Layer 9 of a small transformer language model trained on English Wikipedia (16 layers, counted from 0, width 128).
A neuron adds its activation times its output weights to the MLP's output. To switch it off is to set its activation to zero at one token and run the rest of the model.
A neuron's activation on a vector x is SiLU(gate . x) times (in . x), where the dot is the dot product.

Input weights of the MLP neurons that the questions are about. A number n stands for (n - 128) times 0.0067.
n4 gate: 154, 124, 134, 112, 166, 147, 80, 127, 136, 112, 156, 129, 72, 162, 107, 108, 158, 124, 126, 157, 117, 156, 92, 112, 166, 174, 171, 109, 110, 181, 138, 87, 118, 76, 121, 116, 120, 82, 135, 183, 124, 70, 85, 108, 172, 103, 102, 161, 141, 185, 176, 131, 156, 131, 137, 130, 190, 142, 205, 92, 125, 144, 135, 169, 100, 131, 121, 112, 130, 134, 121, 114, 88, 105, 123, 94, 197, 143, 103, 141, 101, 114, 102, 107, 132, 166, 97, 105, 115, 134, 164, 148, 131, 114, 92, 157, 151, 147, 122, 143, 125, 176, 68, 118, 129, 119, 118, 132, 124, 158, 143, 101, 125, 110, 156, 133, 125, 157, 122, 91, 148, 169, 146, 121, 184, 131, 69, 137
n19 gate: 187, 106, 145, 158, 189, 56, 87, 152, 142, 188, 165, 94, 148, 139, 89, 85, 125, 82, 145, 122, 146, 76, 150, 97, 80, 144, 168, 175, 93, 140, 148, 101, 122, 91, 90, 97, 103, 77, 156, 125, 105, 90, 96, 154, 163, 109, 136, 89, 116, 89, 87, 139, 130, 150, 140, 113, 100, 140, 134, 192, 153, 148, 92, 107, 156, 100, 174, 135, 110, 118, 130, 142, 152, 162, 117, 132, 180, 144, 64, 73, 151, 97, 153, 162, 179, 153, 136, 108, 161, 149, 94, 110, 128, 112, 121, 143, 134, 114, 104, 148, 135, 163, 84, 103, 182, 135, 151, 119, 102, 168, 92, 134, 175, 150, 132, 132, 119, 165, 139, 113, 128, 139, 132, 147, 117, 181, 147, 109
n106 gate: 155, 173, 150, 146, 161, 96, 109, 103, 85, 159, 124, 160, 137, 159, 184, 148, 94, 117, 108, 146, 120, 120, 179, 96, 64, 170, 25, 163, 170, 140, 154, 151, 162, 103, 136, 134, 164, 145, 104, 120, 96, 148, 159, 157, 137, 114, 163, 172, 113, 134, 164, 169, 114, 128, 135, 121, 153, 114, 110, 155, 125, 190, 137, 69, 152, 152, 193, 83, 145, 115, 138, 125, 176, 151, 73, 102, 181, 127, 147, 137, 161, 140, 142, 93, 136, 87, 99, 119, 141, 131, 181, 121, 156, 87, 156, 174, 142, 84, 80, 135, 92, 67, 163, 143, 153, 190, 146, 88, 88, 134, 160, 49, 123, 148, 170, 93, 148, 87, 128, 129, 131, 158, 183, 142, 122, 139, 108, 125
n140 gate: 115, 89, 114, 87, 79, 115, 111, 117, 92, 74, 111, 168, 142, 130, 163, 101, 86, 139, 175, 121, 65, 246, 142, 171, 141, 109, 136, 171, 103, 140, 142, 138, 81, 157, 131, 135, 115, 200, 134, 176, 97, 123, 120, 134, 124, 125, 161, 128, 88, 140, 158, 106, 122, 105, 105, 141, 138, 149, 133, 145, 108, 107, 123, 116, 84, 150, 140, 137, 122, 161, 139, 150, 132, 150, 105, 201, 137, 71, 131, 114, 148, 131, 156, 116, 111, 145, 99, 87, 157, 178, 67, 172, 141, 128, 155, 117, 154, 134, 110, 107, 99, 187, 152, 170, 129, 121, 140, 87, 158, 148, 120, 126, 118, 135, 70, 163, 87, 132, 79, 177, 170, 144, 173, 160, 143, 118, 78, 137
n251 gate: 143, 128, 107, 54, 121, 135, 145, 136, 132, 167, 102, 144, 104, 95, 98, 156, 105, 111, 67, 85, 118, 133, 64, 77, 116, 124, 99, 94, 182, 143, 117, 112, 91, 99, 128, 127, 89, 72, 133, 125, 117, 90, 192, 121, 124, 129, 122, 139, 182, 102, 87, 141, 119, 102, 135, 100, 73, 93, 137, 54, 124, 92, 156, 93, 141, 124, 178, 163, 151, 176, 122, 110, 118, 118, 107, 118, 88, 219, 86, 128, 146, 131, 135, 138, 85, 161, 62, 74, 142, 174, 116, 137, 104, 124, 117, 147, 109, 174, 70, 150, 67, 76, 157, 108, 140, 116, 126, 143, 115, 183, 160, 164, 96, 151, 110, 154, 124, 124, 168, 130, 77, 160, 139, 107, 134, 124, 113, 61
n4 in: 96, 149, 145, 165, 150, 116, 101, 134, 166, 159, 143, 125, 72, 118, 102, 120, 56, 143, 149, 134, 96, 144, 164, 135, 126, 142, 115, 66, 157, 126, 128, 116, 155, 181, 99, 103, 113, 114, 102, 145, 167, 131, 111, 150, 184, 163, 139, 122, 123, 117, 167, 107, 157, 117, 158, 97, 173, 141, 124, 140, 170, 146, 99, 160, 107, 119, 89, 138, 87, 121, 153, 167, 87, 144, 97, 149, 104, 130, 124, 124, 185, 131, 84, 149, 79, 145, 145, 169, 104, 107, 127, 196, 166, 173, 110, 142, 147, 139, 125, 85, 101, 147, 41, 140, 165, 191, 86, 145, 152, 110, 53, 129, 149, 78, 101, 142, 142, 112, 104, 129, 164, 123, 141, 108, 171, 101, 178, 160
n19 in: 146, 125, 185, 125, 147, 170, 147, 117, 149, 146, 86, 111, 106, 139, 87, 161, 134, 73, 162, 131, 114, 90, 157, 161, 155, 123, 76, 100, 86, 150, 114, 161, 144, 156, 89, 93, 118, 149, 105, 130, 89, 164, 142, 140, 123, 159, 151, 183, 139, 88, 157, 183, 117, 136, 106, 114, 121, 75, 153, 114, 184, 115, 218, 133, 100, 150, 112, 121, 166, 153, 181, 122, 128, 127, 121, 134, 125, 129, 150, 160, 182, 129, 148, 159, 112, 147, 134, 110, 141, 81, 169, 112, 101, 134, 95, 144, 147, 107, 157, 90, 130, 100, 141, 135, 99, 124, 87, 121, 21, 139, 171, 8, 118, 106, 117, 139, 70, 87, 135, 169, 110, 130, 105, 66, 113, 103, 117, 129
n106 in: 135, 87, 106, 96, 115, 142, 129, 115, 124, 123, 175, 148, 179, 213, 127, 111, 71, 147, 119, 143, 54, 90, 147, 165, 138, 195, 118, 131, 147, 126, 181, 140, 132, 145, 117, 78, 150, 125, 90, 187, 142, 145, 67, 112, 194, 109, 94, 91, 95, 137, 149, 154, 146, 133, 141, 136, 167, 117, 113, 107, 163, 186, 103, 109, 138, 135, 131, 123, 60, 73, 191, 157, 73, 122, 139, 98, 120, 106, 155, 115, 137, 132, 145, 133, 118, 66, 164, 140, 156, 124, 134, 184, 153, 133, 133, 112, 136, 137, 135, 120, 107, 148, 140, 131, 118, 118, 146, 101, 133, 129, 92, 87, 160, 116, 138, 136, 90, 108, 108, 133, 96, 162, 213, 130, 170, 129, 134, 116
n140 in: 158, 157, 138, 164, 98, 169, 124, 186, 138, 143, 106, 157, 101, 173, 118, 118, 139, 109, 113, 171, 83, 146, 87, 92, 127, 143, 143, 78, 156, 127, 116, 170, 135, 138, 197, 165, 116, 77, 137, 131, 116, 189, 177, 110, 102, 146, 143, 67, 135, 111, 113, 168, 203, 113, 107, 133, 134, 121, 142, 159, 148, 52, 105, 127, 144, 119, 100, 99, 114, 134, 212, 123, 136, 147, 118, 118, 155, 174, 141, 120, 109, 186, 94, 95, 141, 158, 112, 140, 85, 113, 131, 135, 121, 106, 211, 131, 110, 193, 73, 119, 75, 118, 133, 125, 149, 141, 123, 130, 147, 46, 190, 175, 179, 117, 103, 108, 92, 150, 96, 58, 103, 149, 138, 107, 96, 104, 134, 138
n251 in: 150, 103, 166, 108, 89, 136, 123, 40, 95, 70, 111, 122, 146, 131, 134, 88, 103, 80, 149, 131, 137, 209, 150, 147, 121, 103, 145, 131, 131, 118, 105, 160, 111, 166, 110, 147, 145, 175, 160, 83, 112, 68, 103, 172, 77, 101, 103, 150, 78, 104, 105, 139, 124, 112, 157, 77, 95, 103, 113, 150, 100, 124, 103, 185, 118, 93, 75, 149, 98, 149, 131, 161, 162, 145, 111, 105, 146, 134, 113, 140, 144, 137, 156, 98, 59, 180, 82, 131, 136, 109, 149, 103, 165, 110, 120, 94, 135, 153, 133, 136, 165, 111, 47, 138, 156, 122, 117, 164, 86, 163, 148, 122, 136, 140, 165, 177, 135, 128, 118, 78, 124, 136, 150, 113, 151, 120, 115, 98

Output weights of the MLP neurons that the questions are about. A number n stands for (n - 128) times 0.0028.
n4: 85, 146, 128, 151, 120, 98, 73, 168, 130, 109, 86, 208, 133, 104, 139, 170, 155, 102, 140, 102, 130, 153, 154, 96, 84, 117, 115, 121, 103, 109, 88, 112, 91, 96, 89, 198, 102, 135, 130, 150, 124, 151, 182, 182, 120, 155, 132, 188, 135, 109, 180, 163, 134, 169, 119, 124, 57, 136, 129, 214, 82, 97, 170, 148, 63, 176, 116, 48, 125, 54, 84, 131, 173, 97, 81, 63, 148, 109, 128, 155, 92, 129, 121, 89, 126, 132, 106, 72, 163, 147, 106, 128, 134, 134, 84, 173, 81, 145, 151, 114, 64, 103, 172, 85, 163, 137, 88, 93, 164, 135, 163, 131, 126, 124, 122, 137, 114, 84, 132, 109, 104, 99, 157, 102, 159, 177, 131, 105
n19: 106, 145, 188, 153, 94, 114, 81, 168, 166, 152, 150, 139, 95, 154, 87, 109, 172, 178, 209, 133, 78, 150, 168, 153, 156, 91, 86, 103, 117, 122, 106, 136, 141, 139, 105, 107, 96, 199, 161, 77, 124, 153, 170, 128, 106, 107, 87, 151, 114, 145, 94, 122, 172, 118, 71, 82, 143, 173, 99, 115, 100, 106, 128, 103, 24, 172, 124, 177, 106, 160, 88, 73, 172, 106, 80, 163, 125, 133, 128, 106, 146, 127, 86, 155, 120, 125, 134, 138, 114, 115, 207, 133, 134, 164, 167, 121, 102, 106, 141, 156, 85, 148, 121, 154, 182, 109, 201, 87, 233, 113, 113, 83, 93, 130, 124, 155, 140, 175, 160, 125, 142, 127, 163, 106, 103, 162, 127, 170
n106: 121, 141, 144, 109, 155, 122, 136, 144, 113, 106, 104, 162, 68, 97, 112, 121, 156, 173, 141, 81, 126, 119, 133, 45, 90, 116, 171, 126, 146, 101, 108, 144, 77, 121, 157, 97, 113, 94, 91, 113, 202, 181, 99, 138, 129, 99, 94, 161, 155, 144, 118, 115, 203, 79, 129, 80, 93, 81, 112, 101, 129, 134, 94, 103, 97, 134, 143, 200, 131, 108, 74, 114, 146, 125, 163, 74, 59, 119, 229, 165, 127, 184, 131, 152, 146, 136, 120, 142, 108, 73, 131, 141, 121, 119, 7, 100, 106, 87, 126, 128, 212, 111, 123, 140, 126, 132, 118, 124, 102, 144, 213, 161, 102, 149, 120, 123, 194, 138, 70, 123, 153, 112, 145, 80, 91, 109, 159, 163
n140: 132, 149, 161, 107, 84, 145, 74, 125, 99, 113, 105, 112, 93, 141, 65, 90, 143, 167, 126, 179, 124, 94, 169, 143, 147, 75, 110, 134, 175, 154, 138, 70, 103, 208, 80, 141, 99, 134, 121, 142, 137, 134, 143, 161, 207, 124, 144, 81, 71, 155, 109, 120, 92, 125, 146, 107, 99, 120, 59, 120, 147, 192, 64, 148, 139, 32, 98, 133, 158, 151, 72, 75, 185, 99, 131, 179, 124, 84, 119, 142, 128, 171, 102, 143, 130, 161, 174, 151, 184, 88, 176, 91, 94, 166, 144, 137, 174, 81, 143, 111, 110, 141, 143, 126, 73, 159, 180, 99, 66, 111, 93, 110, 50, 51, 88, 109, 144, 108, 171, 152, 155, 107, 119, 172, 170, 133, 148, 140
n251: 136, 108, 61, 113, 160, 106, 121, 192, 92, 127, 107, 82, 90, 101, 58, 126, 98, 159, 162, 177, 66, 146, 90, 94, 81, 145, 104, 90, 164, 124, 138, 104, 33, 97, 100, 153, 110, 87, 47, 107, 133, 107, 140, 220, 171, 87, 96, 160, 91, 134, 150, 119, 106, 70, 156, 196, 75, 114, 99, 125, 118, 171, 127, 126, 138, 84, 125, 148, 130, 176, 137, 108, 145, 118, 178, 110, 114, 138, 128, 122, 153, 106, 160, 141, 153, 158, 106, 122, 146, 135, 103, 128, 84, 124, 128, 96, 152, 124, 119, 98, 79, 136, 172, 132, 147, 162, 100, 94, 109, 114, 93, 180, 132, 140, 110, 146, 113, 86, 148, 154, 165, 115, 79, 170, 208, 142, 120, 93

Each question names a token from some text and the token that comes next. It shows the vector x that enters the MLP there. A number n stands for (n - 128) times 0.031.

Then comes g, the gradient of the next token's log-probability with respect to the MLP's output, scaled to length 1. A neuron's effect is roughly proportional to its activation times (output weights . g). A number n stands for (n - 128) times 0.0028.

",", then " and"
x: 145, 154, 90, 46, 171, 113, 140, 159, 160, 137, 172, 124, 129, 90, 84, 137, 127, 126, 203, 139, 150, 53, 152, 147, 112, 162, 116, 98, 115, 61, 127, 122, 161, 91, 127, 148, 128, 149, 159, 98, 118, 113, 86, 119, 145, 124, 119, 180, 63, 122, 186, 107, 153, 168, 105, 118, 114, 128, 176, 102, 127, 152, 119, 128, 213, 167, 168, 108, 75, 159, 140, 135, 99, 88, 64, 166, 127, 134, 153, 139, 102, 186, 127, 178, 124, 122, 129, 170, 111, 147, 116, 73, 143, 137, 146, 51, 137, 119, 122, 81, 121, 127, 166, 142, 117, 136, 155, 153, 59, 132, 115, 131, 115, 130, 145, 127, 75, 129, 64, 110, 138, 126, 109, 142, 144, 106, 129, 157
g: 143, 143, 106, 128, 142, 84, 118, 120, 139, 93, 97, 109, 142, 140, 66, 141, 163, 140, 113, 132, 87, 145, 122, 97, 154, 134, 140, 75, 112, 82, 49, 159, 74, 139, 128, 63, 24, 86, 112, 125, 152, 155, 123, 182, 114, 157, 144, 102, 121, 103, 125, 100, 103, 115, 144, 153, 131, 113, 136, 119, 155, 150, 106, 137, 63, 160, 111, 133, 95, 124, 157, 195, 138, 214, 85, 101, 75, 138, 187, 146, 111, 142, 87, 182, 167, 122, 138, 141, 142, 101, 61, 115, 102, 96, 208, 125, 122, 137, 115, 114, 170, 156, 111, 89, 103, 85, 157, 90, 154, 152, 132, 139, 119, 156, 165, 115, 123, 119, 111, 137, 134, 89, 130, 162, 165, 138, 109, 125
Which neuron, switched off, lowers the next token's probability most? n106

" m", then "ov"
x: 170, 143, 113, 68, 152, 196, 136, 169, 140, 104, 155, 134, 97, 104, 128, 89, 58, 159, 183, 131, 134, 62, 110, 129, 140, 162, 127, 145, 98, 124, 128, 203, 172, 36, 128, 210, 135, 114, 127, 87, 122, 134, 100, 114, 145, 106, 119, 136, 79, 157, 194, 103, 152, 170, 103, 111, 100, 122, 173, 147, 113, 215, 125, 171, 141, 121, 161, 124, 81, 148, 131, 134, 122, 96, 115, 132, 120, 144, 108, 135, 126, 169, 141, 156, 129, 148, 119, 156, 76, 135, 152, 79, 162, 74, 166, 72, 148, 110, 70, 104, 140, 96, 163, 153, 102, 147, 142, 139, 149, 115, 82, 156, 111, 129, 140, 149, 70, 160, 64, 113, 93, 89, 109, 126, 107, 109, 105, 127
g: 129, 114, 168, 98, 95, 139, 67, 91, 149, 120, 101, 107, 185, 196, 137, 82, 105, 124, 56, 112, 167, 137, 128, 141, 130, 176, 106, 98, 119, 112, 171, 139, 98, 164, 170, 96, 105, 192, 107, 150, 130, 152, 128, 129, 116, 119, 129, 138, 96, 106, 170, 163, 92, 128, 106, 121, 89, 152, 121, 137, 158, 97, 159, 167, 120, 177, 149, 113, 118, 146, 157, 164, 153, 113, 120, 165, 107, 145, 126, 134, 127, 151, 142, 136, 148, 78, 122, 164, 114, 44, 73, 107, 98, 175, 158, 94, 112, 108, 179, 151, 106, 75, 163, 137, 178, 116, 109, 158, 152, 106, 69, 171, 119, 98, 140, 6, 168, 118, 121, 98, 128, 120, 122, 153, 133, 134, 130, 93
Which neuron, switched off, raises the next token's probability most? n106

"ition", then " of"
x: 145, 141, 119, 76, 137, 124, 185, 169, 163, 171, 181, 100, 102, 96, 140, 95, 80, 164, 187, 139, 159, 81, 146, 135, 117, 145, 135, 160, 81, 95, 109, 118, 152, 83, 140, 160, 113, 126, 191, 66, 104, 159, 96, 90, 92, 166, 105, 133, 82, 140, 171, 83, 158, 148, 123, 129, 121, 146, 130, 93, 129, 183, 131, 165, 179, 135, 180, 142, 88, 154, 78, 185, 95, 102, 85, 94, 120, 167, 179, 131, 65, 156, 123, 196, 127, 160, 131, 167, 67, 159, 99, 81, 141, 92, 147, 74, 130, 118, 63, 125, 92, 118, 129, 154, 122, 124, 160, 163, 112, 117, 136, 118, 89, 114, 136, 158, 114, 158, 59, 113, 129, 113, 101, 113, 173, 94, 161, 144
g: 110, 147, 118, 111, 150, 145, 95, 126, 93, 141, 105, 126, 115, 164, 151, 123, 120, 73, 132, 218, 178, 98, 173, 119, 119, 106, 128, 158, 135, 131, 183, 130, 78, 88, 124, 178, 92, 111, 141, 140, 141, 155, 189, 110, 120, 113, 72, 95, 164, 121, 97, 168, 94, 77, 148, 137, 126, 122, 121, 163, 136, 95, 109, 126, 146, 110, 117, 173, 131, 105, 131, 180, 170, 161, 137, 97, 86, 144, 154, 110, 92, 92, 106, 133, 154, 127, 92, 154, 144, 131, 117, 111, 80, 120, 72, 110, 70, 108, 125, 140, 125, 143, 117, 134, 112, 70, 75, 109, 102, 222, 110, 154, 133, 151, 142, 99, 153, 83, 64, 143, 127, 143, 105, 105, 186, 100, 54, 191
Which neuron, switched off, lowers the next token's probability most? n19

" was", then " ex"
x: 143, 169, 124, 70, 165, 134, 173, 186, 172, 141, 130, 121, 104, 65, 89, 141, 95, 148, 206, 124, 137, 63, 126, 151, 109, 213, 144, 106, 116, 97, 109, 107, 157, 89, 98, 176, 118, 121, 191, 76, 97, 155, 122, 70, 137, 110, 119, 163, 120, 128, 198, 135, 148, 158, 100, 126, 90, 125, 170, 143, 98, 133, 140, 209, 150, 115, 162, 179, 65, 153, 138, 140, 108, 91, 36, 149, 100, 121, 130, 122, 147, 145, 150, 159, 145, 115, 113, 159, 94, 163, 154, 90, 149, 95, 117, 111, 153, 120, 99, 91, 111, 122, 131, 141, 126, 140, 136, 137, 90, 138, 131, 154, 99, 165, 119, 146, 113, 136, 37, 101, 130, 95, 164, 123, 136, 138, 112, 169
g: 148, 150, 115, 152, 115, 160, 99, 171, 141, 106, 82, 118, 133, 125, 141, 134, 109, 105, 137, 109, 97, 99, 191, 90, 155, 101, 134, 178, 152, 139, 128, 154, 85, 118, 140, 118, 142, 115, 127, 137, 96, 134, 104, 186, 103, 132, 108, 154, 75, 173, 49, 124, 85, 178, 133, 172, 163, 156, 82, 218, 118, 117, 113, 201, 126, 120, 121, 153, 64, 140, 96, 166, 103, 94, 152, 163, 136, 147, 136, 136, 158, 156, 161, 171, 142, 131, 90, 153, 75, 89, 154, 120, 160, 161, 197, 147, 145, 92, 159, 111, 149, 115, 150, 90, 107, 137, 110, 68, 165, 132, 169, 96, 136, 87, 169, 146, 116, 196, 117, 140, 190, 84, 126, 113, 146, 123, 143, 138
Which neuron, switched off, lowers the next token's probability most? n19

" Mar", then "sh"
x: 202, 133, 88, 59, 99, 154, 164, 154, 188, 131, 110, 125, 84, 69, 91, 135, 103, 149, 162, 109, 118, 88, 132, 156, 134, 118, 126, 113, 107, 100, 154, 176, 159, 97, 119, 188, 148, 136, 162, 92, 105, 106, 134, 137, 135, 132, 111, 141, 98, 117, 201, 135, 155, 97, 97, 120, 127, 118, 157, 163, 116, 123, 132, 157, 164, 132, 169, 151, 75, 180, 140, 132, 98, 84, 91, 136, 87, 156, 106, 135, 107, 183, 119, 188, 128, 144, 75, 187, 143, 160, 142, 103, 107, 85, 127, 75, 153, 130, 88, 110, 152, 129, 135, 108, 108, 152, 157, 171, 93, 103, 82, 98, 104, 168, 114, 172, 106, 127, 53, 71, 136, 78, 130, 140, 139, 87, 73, 96
g: 80, 164, 130, 171, 74, 118, 68, 151, 133, 85, 131, 100, 132, 152, 81, 171, 172, 142, 130, 93, 140, 143, 140, 158, 195, 100, 182, 102, 106, 128, 115, 156, 158, 183, 124, 165, 131, 154, 107, 99, 164, 124, 121, 155, 160, 83, 146, 139, 143, 118, 92, 96, 69, 149, 96, 156, 155, 106, 81, 124, 125, 129, 115, 184, 142, 92, 117, 119, 138, 76, 171, 86, 65, 132, 118, 86, 117, 129, 103, 146, 123, 169, 104, 124, 118, 127, 117, 172, 105, 126, 105, 77, 108, 132, 133, 73, 130, 147, 175, 130, 99, 183, 120, 97, 124, 127, 128, 68, 119, 146, 122, 163, 68, 104, 117, 116, 224, 96, 53, 127, 118, 93, 148, 163, 114, 161, 103, 116
Which neuron, switched off, lowers the next token's probability most? n140

" Nov", then "os"
x: 201, 132, 93, 76, 78, 160, 185, 165, 161, 129, 102, 125, 127, 109, 126, 94, 127, 138, 143, 152, 140, 96, 109, 145, 131, 113, 150, 132, 130, 85, 125, 167, 177, 101, 152, 121, 137, 170, 172, 96, 93, 135, 125, 135, 96, 128, 70, 143, 120, 127, 227, 122, 154, 123, 98, 116, 131, 102, 167, 130, 129, 133, 115, 140, 151, 124, 142, 145, 92, 175, 139, 142, 113, 73, 62, 144, 79, 176, 142, 159, 71, 164, 134, 214, 142, 108, 93, 152, 107, 180, 172, 120, 124, 98, 113, 61, 135, 146, 127, 89, 114, 102, 111, 115, 138, 164, 152, 177, 95, 108, 116, 132, 94, 142, 141, 159, 132, 110, 80, 90, 155, 67, 68, 149, 138, 75, 87, 155
g: 197, 163, 132, 117, 127, 131, 148, 97, 149, 132, 133, 152, 121, 130, 160, 111, 165, 133, 138, 90, 173, 149, 144, 112, 99, 143, 126, 142, 81, 144, 128, 121, 120, 214, 140, 117, 125, 120, 131, 154, 113, 128, 120, 170, 52, 141, 116, 103, 100, 110, 110, 43, 44, 96, 155, 95, 93, 77, 108, 145, 120, 188, 195, 154, 178, 133, 141, 124, 105, 145, 106, 91, 128, 94, 100, 128, 146, 115, 117, 108, 128, 142, 115, 116, 145, 115, 122, 94, 129, 106, 89, 139, 147, 114, 164, 91, 132, 93, 103, 111, 161, 82, 89, 141, 86, 83, 143, 194, 138, 132, 130, 150, 192, 95, 189, 110, 93, 154, 204, 144, 80, 86, 118, 135, 95, 162, 183, 143
Which neuron, switched off, raises the next token's probability most? n251

"ar", then "g"
x: 158, 122, 92, 69, 143, 150, 181, 179, 142, 130, 123, 127, 99, 95, 71, 105, 93, 139, 150, 137, 142, 54, 127, 87, 121, 151, 135, 139, 106, 94, 109, 145, 123, 88, 132, 196, 94, 158, 141, 132, 104, 166, 125, 151, 127, 120, 115, 126, 61, 137, 195, 148, 162, 141, 133, 151, 143, 123, 124, 165, 90, 146, 143, 159, 147, 148, 144, 180, 94, 140, 147, 141, 76, 97, 136, 106, 68, 150, 142, 141, 98, 183, 145, 183, 89, 134, 99, 151, 112, 190, 109, 100, 134, 67, 136, 62, 156, 117, 88, 88, 117, 74, 178, 108, 137, 162, 150, 174, 90, 70, 78, 153, 147, 129, 122, 151, 110, 159, 51, 88, 142, 71, 122, 170, 145, 159, 77, 122
g: 152, 149, 107, 140, 148, 102, 140, 147, 141, 165, 134, 177, 116, 140, 110, 125, 180, 84, 138, 148, 127, 144, 147, 154, 158, 152, 122, 140, 124, 94, 82, 123, 131, 144, 116, 197, 192, 94, 113, 57, 151, 103, 113, 169, 139, 149, 154, 152, 134, 109, 85, 113, 119, 89, 139, 112, 125, 133, 184, 95, 140, 91, 197, 64, 106, 147, 131, 153, 133, 124, 114, 134, 175, 88, 121, 211, 131, 128, 76, 107, 123, 147, 163, 111, 118, 55, 101, 147, 113, 128, 157, 164, 113, 72, 147, 106, 191, 93, 119, 127, 47, 163, 107, 81, 92, 106, 158, 115, 103, 96, 136, 49, 121, 96, 146, 181, 97, 92, 148, 119, 113, 109, 122, 120, 158, 128, 75, 121
Which neuron, switched off, lowers the next token's probability most? n106

"ut", then " again"
x: 167, 144, 100, 79, 132, 167, 185, 193, 181, 179, 210, 140, 116, 93, 101, 119, 90, 112, 166, 125, 106, 96, 114, 101, 97, 166, 106, 134, 142, 112, 149, 133, 146, 85, 135, 121, 132, 115, 160, 78, 122, 115, 124, 128, 112, 135, 101, 147, 54, 164, 172, 117, 157, 178, 130, 124, 110, 142, 129, 114, 107, 186, 131, 169, 139, 116, 167, 151, 97, 133, 99, 103, 119, 101, 88, 129, 94, 151, 165, 85, 94, 150, 133, 162, 109, 151, 153, 186, 63, 167, 111, 108, 128, 77, 131, 64, 201, 87, 72, 105, 66, 124, 168, 154, 116, 129, 177, 208, 102, 93, 90, 140, 90, 115, 91, 173, 105, 133, 79, 73, 167, 105, 136, 122, 132, 128, 144, 145
g: 129, 129, 66, 174, 155, 122, 162, 99, 119, 114, 115, 88, 111, 148, 169, 165, 173, 126, 120, 106, 179, 70, 101, 113, 135, 151, 183, 131, 123, 141, 77, 118, 59, 74, 131, 97, 119, 102, 166, 116, 118, 104, 120, 105, 164, 102, 149, 142, 143, 123, 119, 191, 143, 153, 29, 157, 129, 113, 166, 68, 135, 119, 186, 107, 143, 130, 101, 112, 182, 157, 178, 115, 172, 159, 81, 186, 114, 117, 127, 107, 122, 99, 172, 107, 168, 183, 118, 157, 81, 130, 106, 173, 86, 135, 130, 116, 146, 140, 131, 195, 118, 125, 123, 132, 95, 73, 92, 77, 133, 135, 114, 118, 127, 136, 131, 127, 147, 162, 82, 132, 143, 204, 136, 132, 142, 111, 149, 146
Which neuron, switched off, lowers the next token's probability most? n19

"eneral", then " St"
x: 153, 157, 92, 131, 96, 129, 196, 166, 160, 188, 173, 91, 76, 67, 115, 100, 74, 198, 142, 93, 66, 81, 136, 148, 109, 164, 179, 126, 158, 76, 114, 155, 167, 90, 140, 169, 115, 129, 168, 105, 90, 154, 111, 110, 104, 144, 133, 160, 96, 103, 190, 122, 157, 181, 118, 114, 82, 125, 141, 107, 90, 163, 165, 150, 135, 117, 141, 150, 86, 139, 91, 156, 148, 69, 101, 88, 139, 138, 145, 132, 109, 176, 134, 161, 137, 109, 139, 167, 111, 153, 122, 69, 142, 101, 138, 137, 187, 119, 68, 91, 118, 115, 153, 109, 151, 118, 146, 151, 91, 92, 70, 150, 142, 131, 164, 147, 89, 116, 29, 103, 182, 117, 139, 159, 154, 121, 88, 114
g: 98, 115, 198, 159, 67, 127, 92, 154, 84, 100, 136, 157, 119, 193, 118, 136, 129, 153, 123, 145, 148, 199, 126, 152, 124, 122, 170, 153, 163, 174, 151, 116, 154, 164, 120, 142, 138, 152, 166, 118, 108, 131, 145, 98, 100, 105, 110, 163, 53, 144, 118, 136, 138, 182, 147, 118, 153, 99, 93, 126, 176, 120, 124, 118, 144, 125, 147, 119, 178, 128, 184, 86, 124, 51, 87, 136, 150, 119, 54, 144, 125, 180, 146, 90, 118, 131, 186, 116, 117, 143, 132, 95, 184, 165, 188, 175, 194, 153, 134, 124, 117, 119, 95, 83, 125, 185, 139, 163, 117, 104, 125, 96, 148, 135, 139, 91, 155, 73, 92, 159, 69, 134, 152, 143, 112, 146, 110, 116
Which neuron, switched off, raises the next token's probability most? n106

"'s", then "he"
x: 157, 126, 150, 70, 154, 143, 176, 184, 186, 184, 167, 130, 71, 99, 129, 125, 83, 146, 202, 156, 123, 95, 144, 148, 129, 167, 125, 116, 87, 108, 113, 109, 152, 68, 131, 136, 140, 133, 159, 70, 94, 143, 115, 132, 129, 129, 99, 185, 79, 113, 171, 112, 147, 163, 113, 116, 88, 125, 164, 163, 94, 166, 134, 135, 169, 137, 140, 136, 63, 168, 144, 140, 121, 82, 106, 145, 108, 101, 160, 130, 145, 192, 132, 163, 129, 113, 137, 135, 64, 168, 139, 72, 183, 136, 148, 74, 155, 89, 80, 120, 125, 119, 157, 166, 119, 179, 138, 154, 96, 104, 111, 95, 99, 163, 126, 202, 67, 137, 71, 76, 109, 128, 159, 119, 138, 151, 132, 127
g: 119, 114, 117, 167, 98, 156, 172, 93, 178, 128, 108, 109, 118, 139, 149, 109, 139, 151, 47, 146, 196, 87, 166, 67, 179, 102, 176, 138, 144, 115, 105, 159, 106, 188, 132, 127, 141, 109, 97, 167, 111, 145, 109, 93, 102, 136, 94, 160, 166, 151, 144, 57, 125, 100, 165, 121, 169, 155, 146, 144, 95, 127, 122, 89, 93, 166, 88, 151, 120, 191, 114, 125, 128, 192, 130, 147, 98, 93, 153, 168, 122, 155, 88, 177, 170, 183, 165, 190, 139, 109, 118, 114, 140, 121, 108, 85, 146, 158, 63, 82, 106, 77, 104, 134, 123, 149, 138, 135, 116, 120, 88, 150, 122, 117, 99, 152, 158, 78, 162, 111, 122, 127, 131, 105, 165, 64, 126, 140
Which neuron, switched off, raises the next token's probability most? n19